Layer 8 of a small transformer language model trained on English Wikipedia (15 layers, counted from 0, width 128). Numbers have three digits each and are written without spaces.
A neuron adds its activation times its output weights to the MLP's output. To switch it off is to set its activation to zero at one token and run the rest of the model.
A neuron's activation on a vector x is GELU(weights . x + bias), where the dot is the dot product.

Input weights of the MLP neurons that the questions are about. A number n stands for (n - 500) times 0.00066.
n5 (bias -0.193): 184469438422628389251452052423836411715665388287433478483521483594392564536545596513860359441522286621378644398559272377483673717635318350496466564561288615460739322314593543394570315412447623482584338374538204602445570403644521573526473586639310404491547411535298527331593421399299631746695492324513504841434629487162651639517564650335713628787627330400584643583353666375433491509597
n101 (bias -0.129): 404450277330464455661460440392500310600483548862436361548569508590518230338596709433403536598784479441659524379334688574686347601504513598724340426376378513621381469564674623401777555290482571170312496791300302969565475445588383404621537512280565551578491307491598624558496513032634509430741521745565287315336527751695544555364612457302566734665470518486244583548282409570589509383300
n103 (bias -0.243): 447558395706439584445578464547683655701534628538658460666560529356629382491750644377301759684741291460518576341605509364400539405597382408421555273622504605456556319338447517487682383632448500389355452349412574278609680809240269509424272549409560700500500496620399613655443619351572435496259513710534273564422500655768586605057683453588513763421301682500412500344878411173579251424369
n106 (bias -0.192): 418369882428597611383441462482519547455598518380623726325388253803704385771681431597668468544319443757585651759478714357504640391756496229334379612688459567240541613280408523665618605380482477374171889555249632235662646395373558423362562474236386531383339560405625415500519392606754345550649421412514145487445561523478676403581531779444127504408438650619449269432481589423522808478376
n113 (bias -0.125): 396333578411586708546215455500694605727587492633480764513324747542386438456536620573674461599369508417500574847451436691382572310310322306374525433633285558561802301322841712359521258435765539426578709615475415648710528525487496260421294383577338655382605487542635319165496589371271466745547488530483408708748443318567606422475671340265483601483305462416665585649630496390590474517427
n116 (bias -0.091): 530500403552326467370396605579407500607523618665423561232397523516524523434504589524736403488508461455711511378523196404789177400449508520416599456577552398349488392467593652555568976720577399496565375232248580504550443601576330643630593708552418207341433288472420504516325534561496155591500473528662582618552229557614615473607755425455388591492480689383696420452572459751419371752395
n340 (bias -0.173): 504746480596164550476480577237616629735591668401430430412532523326621492624477524832294500465834531512483694508355392703698528504343567631453297436443532417570532468308377460504722555360516320741739581601582387413776412480407476576373474393743380477512631389612376399669442519467488431564504414648364392646354629554552568280351651692177589607512310273187562439508359513480294737500430
n372 (bias -0.152): 508616482822412191632392609602798300483403261555866359543526426424384597580439369518543561646320467393496659214261690500620470541143348741459479513448315610610656422413447556331565671584535692598482413215462625358405508508712551187364714525301368251577338139539253536306359553566356695483608508601397633635513469787572599659633564679553712553487508422446403724401564656448458517640522
n374 (bias -0.222): 626184316476618442369585517456466686281457317453516606377210596417528472595527402508588663605556586442809608652715496247566729299500484630515373309468380720216601673551422528445282348389496443645590350476395343463441626671520540336421453359617324748496476529460705529570389649618524666620424387651261384622723521488310600426472480739706371596377732222580545235512492654652632463532467
n406 (bias -0.220): 410325280824702371534456610419772647534606534764521266517251587470582432469595667557357769471435429428216544482449738441734409514593415628621573238714509322718648604349531461317483454522579438692301710683302591643742492462530805526317605463439565479311658372496771523767385583469231483496444370597478567636531625598230215217595440612513548364434712696291500318461399451509621399222408
n451 (bias -0.169): 574211404422525282796529457383487411439761366464480492488605296516594436555445815550516383802525528551457656676460610775516549299356296309342435138579561356592352443421592558536447683638620625521156670327655484471535492329381675545318526488677550686406565529402409320353362324467536475341758309646353606577397479471561570492496524781302529637371319628633513447344578640516512716431791

Output weights of the MLP neurons that the questions are about. A number n stands for (n - 500) times 0.0012.
n5: 466400476507459511645437460621415659398522619601469303432455550379627393552394480424574582528691500549595654445448444628414530569519654737521622486304217528633511190537394445355493564483422528551418594529694643360804347668392293551602375461743674456589353489400557490279548606429441259349473852524560597473348560654392301359493446545469463625585616351355431636450449638457504590561545
n101: 355641458609396349485442413570408579768435643523338690586435564554568659402404591554565578338440595336384547489465330364629517179584545460511574548507562496739383389512463457478346357432390651574395531463419563557529532554402445307443478401532446450397524629681589609622619408621762334623475504601405358532424405511563459358612455637332546457036345711453382294482454538802783618549747
n103: 652297470424321523409545507526437328599556445460519621504732778698653153561327537463576555500307607249474595369804443458344414645629387504423654523621364341636580272520622463489703537694603572629195406570496484445429507690317450434516581646387406493354613468500477441387372570289635419610522598402519442507511374683496269697249673357548492625537626725646520396338658445484439286412295
n106: 681223482413546489345580684580925515352454695771500479395478335482605367558644331557370666504433537718549456593465348555363493418293645614644634489482297409275453508512661489543225402539691558652461656440542407124389588656430383430659637176511547578441326283489615415288577564533492693503561525514412552397500529610497462546591617529422515507518583443532318607626493485481306461525508
n113: 497727437500473540535476716541412411359506782461491384582564598470497628534494547410439560357620596445334482485552351472377653542545459416522390450476476537632442613601503386451342565485302518461648223393491541572391563702518586503398766587537448506484277407550469685611451491481542497442386561585515547332442580506394370347597449613554265546524545682588311349353574583613359548598437
n116: 500504386392567553481380559563534494448684330665534524535407592228481478315553467451542485377337512509578682543563721563431523709486323669481431462435448512630450699585347521543665351436291353551583673653650360552485431472524593395565399469417359397506553591607531374503487482450471546500658512301260529579451531708500487576431298463536513420596465487604510555626707468440285549581396
n340: 575342518333826410562525488600591503368305346527632417357595448550461494487538451441633318548469312541396478459476509436489506314456451564542518295661636528525414460661535549572290436653545672451476299442365604711581758418555513442602597554412525432241321593361658420533333429612556473553441516418602545392572513420445686584476451475571470472509497576609586573375635602481733372531350
n372: 253638493483452486453576362453282386338388479504298688457403500445303338645268400500645473458453545285560483350511538598389226507551518325535684549718638521376635420787626547606483567793479304574519463678480578600722470503393559671507535493627565466581530598394665376450613460472471445601503721686399479744462437518410450395587668490463496562393518683363417420433550374425530531453298
n374: 455595435570528692470596598352550573433416679599497373503734408475477598376396509472332444559378400580435644491398637552749512456364323364533512562580436360727433429418529528421568503651545570503401624586382579682285512494435535488617660289634325453416482477493689435457557675348557613488359717355622635578605209570352444456440467382528564599385473636437590507464485417250449516484607
n406: 453470532586399625379526696490610390625493373387362539709673366310682480444527590569524468453506735730336390828433335537563688552497653291426378587586351526417470486394540445546493538497470474455400264459400490533454610590391563230320530301711378642530468670520463658732528464466566602425334530427490490409533631462628425458577641533611423457642410390448538430422442531660369549571489
n451: 615611568588575423412551486611557616494173399649455420544518412338377599485321421542375672519447439524532521461494524324520368494634665626534562561336600449479591423665656565548629266401448446467653421800373481416395571658538476641421643509434388459574547424760500550570516536482653557702408527445555475542476589465374472503387371285363436479521446421476357532472521478572425428550349

Each question names a token from some text and the token that comes next. It shows the vector x that enters the MLP there. A number n stands for (n - 500) times 0.015.

Then comes g, the gradient of the next token's log-probability with respect to the MLP's output, scaled to length 1. A neuron's effect is roughly proportional to its activation times (output weights . g). A number n stands for (n - 500) times 0.00075.

"),", then " and"
x: 485372592512503558290501541523647462624615648490546492658441437487420503563519494633372493474444592510466552607352553507265556335555603423691310482542494363519524536734546452443498411499613475576632377502659547450589418335534642558467467403443322478264456569511531442443525711488497510504376606479502520458567436538513499491511511488376328474459444586652523413524477406597524580568536
g: 445455661620355354565514467372436695731335516347674430407536533613375575660630476333617123326620646599597436515462736272575428383588365301373530453592479411593403454628402473489418500773529498384838360510614447400596378536379521460489459451639430463382435630511459516377432535536526509541260556604580393362554479502713605576371458728381388612557543563650487563340478347468664713606460
Which two neurons, each switched off alone, lower its probability most, in order? n113, n340

"ure", then " ro"
x: 605546426375559577504454681605607432543404627438394532737550473671378511514521501645494415381461557463541356584289483548482612433514602580719548687471525529495448438609499470350432505565574463393353479481672414467514478409409643455568421354645316529456506554506361507493524592406389473419477462449491456444501359528549466506271480508509373585650607474478504442600516345620489635520505
g: 199544480688634545583364381469401547580436597616349304542569402616550663482455389338632655400507582244534625598556630499109591374644520484715654596588415374662496518549386498464596437598525342497613627457310546552536305371452508622349313316349293534626610516440719365433484569582483501691600605446487750599513610356442431542518476589672402324489500456293493444289651522413530522618528
Which neuron, switched off, lowers the next token's probability most? n101

"ide", then ":"
x: 494426558431630312294524453628531538515382590373560488724532537567562594477559349394449346338512468418466380454370556518317544529681556494654564714530476359554339431535493588441347436409369583515522434435645410554503401489404676554607537445582390565468384426377513641575525496424652526489568484513482627464472386410564536556403491509537533531577424511617533530601723410538362496480528
g: 478395434404391786421644549470476338449538523447557432304524527589482668395549682554406675370470588506482493698374554162363354628478393707767653506324250397588379509329383524324488572409477444559628309528685711466502427336531675554355449408497329293549590504435621471425412654622508559338429513674515603613492559758552462458575497441538480465519505528309627567320533524408507778576719
Which neuron, switched off, lowers the next token's probability most? n5

"nd", then "y"
x: 711299590531495468511499518555529556685431654339559470650414452591620511676509381492360349341509676523509445533377423478405504460444432493824535569478690494573424406627521547434438493568420485357638491381601572498634375383391579511405505496476460430435427498486489441658498652525549560429464455396486547603436455517471511552471558492575472645398513495425529275504686392632270500486537
g: 620490458656410447512463336647735461463543461597641645568374698771381587383613527641374341416565360639648314601268515392404448552648343465301570621368495431657622444287452498582528556499295347652336535411372780517337558653648476390551417426454565357385649335475600634617556553619340485362551362298458267493521576619548531450603498322572425444511633368494678757533456492438532568373610
Which neuron, switched off, raises the next token's probability most? n340

" ar", then "t"
x: 409355453494543413454388586567487372742336613407471428632516352565490555477337558605404393536474636504420519467363429459458581300545553575590581487530545631395558389809374601379447467497582550478477331474530607396603438408489622609427477463520473461493501490533489462493597522340626368648326651528401481514556551670578622560474494272606439578580537571480556526535541444566380565400504
g: 535641506648563423351843568433467308532409601656422343607206407480394633415581374579553541557543352784537342463567430388507495374286512565512708512536619435531590540318470229266509551632487603560363639675536519651552723649666488581514398392562339430610428472795638511294389462526346508536434565442366374684441736479379352572432400446450400306398551524533558622535488499470570411654408
Which neuron, switched off, raises the next token's probability most? n103

"0", then "2"
x: 736339396342473446415478552480456586554376642439621571635371359517544609514474386498470515441486588472588325770473428418297512421446540499558486467540590356533476361854419480423457358613460545579484397552663617486538401554449492459387659380523307575291509556457553373470564650494577545473470638465596613578558335471493467411475494471452559540553610554503552430581369531537472593584554
g: 322355422644527475740690506562553550490544397523377591496646687653649353423380613619554583596423521450505562637388430554418218620211518473408662148570402471546555371443471459421624523561364464546526492553496277328399589510742548837292517575539539338322615405466507328367527683438493569524355517651540551477677464588538320635451281709572482704382367458645542610463492458439463562416392
Which neuron, switched off, lowers the next token's probability most? n374

"n", then " It"
x: 639522545469381420461445585590592572583524625484619461484445265523436671587260312652343404381592627567495401606469659488465450450670515568525504677445479394518563430589542477495429463418478457595445418585612542320576330425485473536334307583522530429477419522472321424431569526491457512486450615467569717679559501570571540595415436500430467488542625454528478393508471528524526544471494
g: 525402589467431588474663515485573610633357803367365255648551284708470564527618642679643602434632298599424576477426447698541499586336475553445573401755291524657514420562377514380548393365393434656613385628520372383357584662439623550493553417440601481293462444412413565667634531616502435554376346514580308572466524566385548395550354550444577396140639241363656562546484685427569311559494
Which neuron, switched off, raises the next token's probability most? n372

" the", then " pro"
x: 523420413398530490465507603538519491593535610491411499669495434435468581557192489554305506553529535542520468591381517579140573442527548585713428497471555491573496380888496489421445372410584479618332549491529563431555405347454649646364550396502294565338491553500495431499598509534485464494455628443553533625540539521546526478594636429412388545499634511510388421594474505598374522516440
g: 423468547448633650426478378586503628421256637543445462674552319470603273386619433419500610553384272623353318539554806655551437300641809467599482771606547335507552379754488536398578438722553447454278379386446463388639491539560544531491590351609441503449502520584513352670597507411484438772497207390454657366543427476491525471619531480403396463438434432728362610508355564553581386364669
Which neuron, switched off, lowers the next token's probability most? n451

" t", then "ry"
x: 730357551556509565489463522502602409648413528272564513729588369535513588593380511544302481398586527495383478451424564597563489417496639519573537414552498392590529478835430459395533569420531548401511311550634563451540463538571569569337437335434433495333482570538573558558570692340552572484452460577554400521347319466456468442495532425474401712525567589555400512613486394588487524387422
g: 575459528462585485451489495421518590498440537470411476300604547435394468588472490391795454476418405579342310391400482456568679266650383371533431516617555539507385530528489594160441604554536640641653473259529657659664624499279654252350440424611597491516687303366463667404718492593581471544571495577268418600658480816382552534584416534300756373366483410458588525700592495643428548315412
Which neuron, switched off, lowers the next token's probability most? n101

"ag", then "g"
x: 648445416468571424422603546650549503453322555354540532548408436400607643616380376544439209455633613520480285379552387385430549398655546507806573548557451602540441312817492604364557451483460404459473443570530564404595381430530597482418445454482537504511497604519488587526542589525580585400409527468534511401575488416549471393415515454551399585548650490624469344651578410529333502603635
g: 543597282353395435571569457637471263588553510487592587491470313550217599244744468451558429515664562347336498581367451427607497306417581430483536486474475678609234613268448597702420523563488496462353449455259359433532363467427562439474547460642666523641448502379681479429471632602483501501405264504603783784591633480532611611476651392552420537817612461502495561596335366644346552519637
Which neuron, switched off, lowers the next token's probability most? n103

"ad", then "one"
x: 616322611462669396453525616548529572612426433345533442545474467550452522663361353468378383391656393464556382627541416480411513422645548430693515466432591396567472337609579571339596445588573490363530513662590568485507462400515579412477602325472432503371402545327501510549579650502562487491449583312524664594469287596492507471305574535559390557493604483585571441578673428576371621492431
g: 593402476544430511630387486494417431642710375428450309518717461664650541556460404469680345822521454445288542320579452815350420610491573712562463173507488698567444316597279471657595432329369545647699623484473577592450472672445628731496321547392606462487575512452358382563459455467524386721605424574607352315408325481336497521414484357442539611516508431533647453586539334522632334520422
Which neuron, switched off, lowers the next token's probability most? n406

",", then " was"
x: 485374561496499462335524552461594457683587613500570488717392427513417465544504442626335460484473604495454453598389578516303595375531589459647317473518523409568549498795540363389503427456631471516575417539625514404567435422574591613458526357499274461240395579501563522465469633483444512544352673482531572461502412597520444503520587488443371530408519560631494470563482416658477610566533
g: 460335650382666479434497402541560518626213536391713572483501429316491532592671600471574326411556583575534500668579531372406319383518599298533508454621440552455295413651399498632640252491340749464329607462723430633367580334688450444652431614674569366423575420502442287715534429584731326613506545400581549178373557539493546627339489471490394489404336580632606519510626554450764409448482
Which neuron, switched off, raises the next token's probability most? n113

"==", then " L"
x: 496341405456541638346546594568565462492509487487608490598480453515479552535413441563390468475459580576471371528376370565343469529550624495460384435554555477591419511909596495432515421538481518491411468543616532458480263402488588538483475321507469526345425555559426512386614558385365602436423485535648690574579512371598553385530640366409488601442506578668340566653521433692480560543506
g: 342628389520764336607504485526734453643569590642514525619532388637388516327470323328569478501504628401602765430502539272242502448554515637708465494364441445532596411466652317564335495407502421587518768560301491643567700239482554505319357519393400491498459444508612672363459430580281458446348570458627489583507495560612432614367426561386599604415540578399666371742404527422471477313826
Which neuron, switched off, raises the next token's probability most? n113

" D", then "enn"
x: 528289550422400590398428555514627436589480583422632576516458420510556533636289541506280380398459682454504392512499415443354525428532497450664546537560642427568364502901455538401517398537522521491592332507604636381539357399503430575417496380520397343328361535569561424525473625388668514525526508460545608581559401485457566485440561494642531629538560483530482427606639587624330423541551
g: 720350636677521397461553492259578620393532358568563404614448593316483482452431751556714477533573249701620603314589584571666449631319626633607419664410411640541537456529568422641391660616550276519605531351475435557442724485512473335339408359428477359569487652578580508422562434524479609616499540521524365604222478469538131386406571555700440613212454344601461353494480537573383421533364
Which neuron, switched off, lowers the next token's probability most? n116

"ur", then "re"
x: 521458470451540422475462601517410559494284679388505549604572351537554575608414597621474371439571560484575508449434476380431627329601667441571620543590517406503477485729539579354524514420509487369322403528511474466592667466363524423465539428534569543398327587485396529598687727439529338387361515621534423535460525496488396511388544348596479590541596493651464400627593366499568434478462
g: 467430478523488619580515449543533474559570572706548467312570571417692769486561551553515390560500618470188682491291308649448533676415727503472509347593507681578334596673645637325592447333560586370274333466541418493517561431344508547440627565427478733349514583630570272676429293568542553504373408403252395555569353453482579499478492641520541522356577586473457209475733523671482252296459
Which neuron, switched off, lowers the next token's probability most? n103

" m", then "ov"
x: 475270596493455481334547575435573387551489640351553558770456435526490609637375442605196478388616474461482514455424488663461476415556506635577496479583602437599547424786387452448475393534527534578413309514660590435546372446567504481316405343403341565358561479559530536561558579446539473492481585489593501419533489536620455406440548483635522544585545605523520469474502558537418596391485
g: 370595377489607462310339406479445651203437658626600288511448561534449320469481551543468623379676316313453625324557531481557603556672476529313494416561555558430363419647652670788515389578538520522215465420411396470659684421446600428750686512618305488311491368548460612629533416548614678545404707364472434746616385447536452641485512555502416580395332748507489564492620523383569478368275
Which neuron, switched off, raises the next token's probability most? n406

" of", then " the"
x: 631408602433481458325518589583599449599557640544431481665512440551476537459237598592347583381539554452433406628488530547348485336527495555714431497551580447550567448679556352323466408447572481524496325576607537424491467436511535555456574240574322498380436511555516450356569730463378496509503618377573669592582395603493410497555586446372443581405481519575519466515492385573432611572554
g: 667628631341467486424484587664559422448666522625584428722428463539451600340974428755332509164559511375416324600728553734605369346546444599560466564550624614481529538251447470452540468510494471363672635570361549612364610442454591505427328466411440416612358375594595424550524546519391632444442507482424459474368595520460284495596440535450479517464399566362596390389759514283298374674552
Which neuron, switched off, lowers the next token's probability most? n113

" of", then " other"
x: 544519607393528444391509517657622421587568628496400505586512433536549494390223529589269628438541585488442468575496583574314426316566543585682429552536573356560604391679530394351498404470610476480446424548637498472459478416510530566419651283617320547392411461462485488342578754476453491475505644413572693604513450538487384532476537469381441533416537537602530455517573364528426499526607
g: 765467374542431667441545446454472487404584614507451439539601502573558477358554623702496703542293346572627568485541436708465588573577598356558523176443473547473543651573341575514653365503312301400493279583313621531444546688483675496367445585399528302493734614565385461389409365580352464636568254353411299518580559497340496573669691608612580345482472636376514219215546599595551441617588
Which neuron, switched off, lowers the next token's probability most? n113

"5", then ","
x: 663395573407602444277615621491601439761366491452579555559489502493546501611372503577363458391495522602428200662486636406421521333513619456611456633522490465531441491742533470462422484473570542561563366451668532482517347390426506426381574525542310417282266442480507487512447652581573533550427658462449664519561429536472493440495506529480379708515510462554536424558422510603504571558467
g: 719367336278442361491407427576498411424497580343311596443460468544664393763447440559411590377504506598363309615495601655575537472625546765379753615615615519461407478255504559380399646508546701706290414370449542482543382552528465515317389670472569354423669318502603470696547437586269516516521587522225604247526474597518378574532604353714652600341718537481408538435395628500490627500481
Which neuron, switched off, raises the next token's probability most? n374

"ann", then "er"
x: 612383552645680401384549480554491409474481579424615539598409495585485597518240433501389362517414560453526252540403484421482371471633549665550616518618619425567653372749537564415485335453353534468515314499600466554606373495484607401458444389571471533377459535410331396641470699420573532528513435436578545509533378687578530473399547533363453532422621680563494605549502448550401503510540
g: 542546529428567138541566653397359340400354512442385608464553315693509505531500428495574609581508502451271477476606624685646344525591460401361558475712519725660751655458589459410305603548414534485605551496609465415595490233344450586264524444434780477510518534419697143534409507488390508542594498551347486768502589620330443610674495585376668468534390460450383239517652546426576465514432
Which neuron, switched off, lowers the next token's probability most? n372

" a", then "u"
x: 413449472497597522460471528601608499627560555467434443669490429579352580477391594468391466493473642469390437572284451625481600415475523561630446536453700455514410574906511496305436382467548394460506520487652551333578312393401569607518575431544477590320507511257495418422671422450521480533425575480510673568450407515556473486597613390518387613494620440626465376585583467575528464385550
g: 634288418561566502499500518565435690237463390367483645570746501534601443493419634422547393456244499360342561331650388494661537511451560559472674248537581675533332535343497579491669492595502374434354372545586428619620506510493439561631558274370470434347546369399560551611625530576556458641535260675649562232631692639365611229545553450707568537394522390422597417499762623581543266412365
Which neuron, switched off, raises the next token's probability most? n340

"ens", then "ity"
x: 602478566489594485429329699526562464585409601442607393594459427633427597494403531468283413339415465519454449672437531476364561455661535448394487530475581391531578516754585473400416436441637571487456423606536503611598368426554565476462584312464364583415538447367449387622624580427521323511472457557580591429558674542501482482317547403414509786523624465623477490524611442472356642465515
g: 486489667362540515429391592442578291365504562511607531482404413317360387627527298486700359645672325571439448294433423778591532626451328654464414639386380516380598655528389376627403512612273482409277492533543736480663645616585538307469643399580649433294347491296526674415505703566646459409468545556487631702596637650524280655466358386390432468511662507592460538590400587320425649611522
Which neuron, switched off, raises the next token's probability most? n101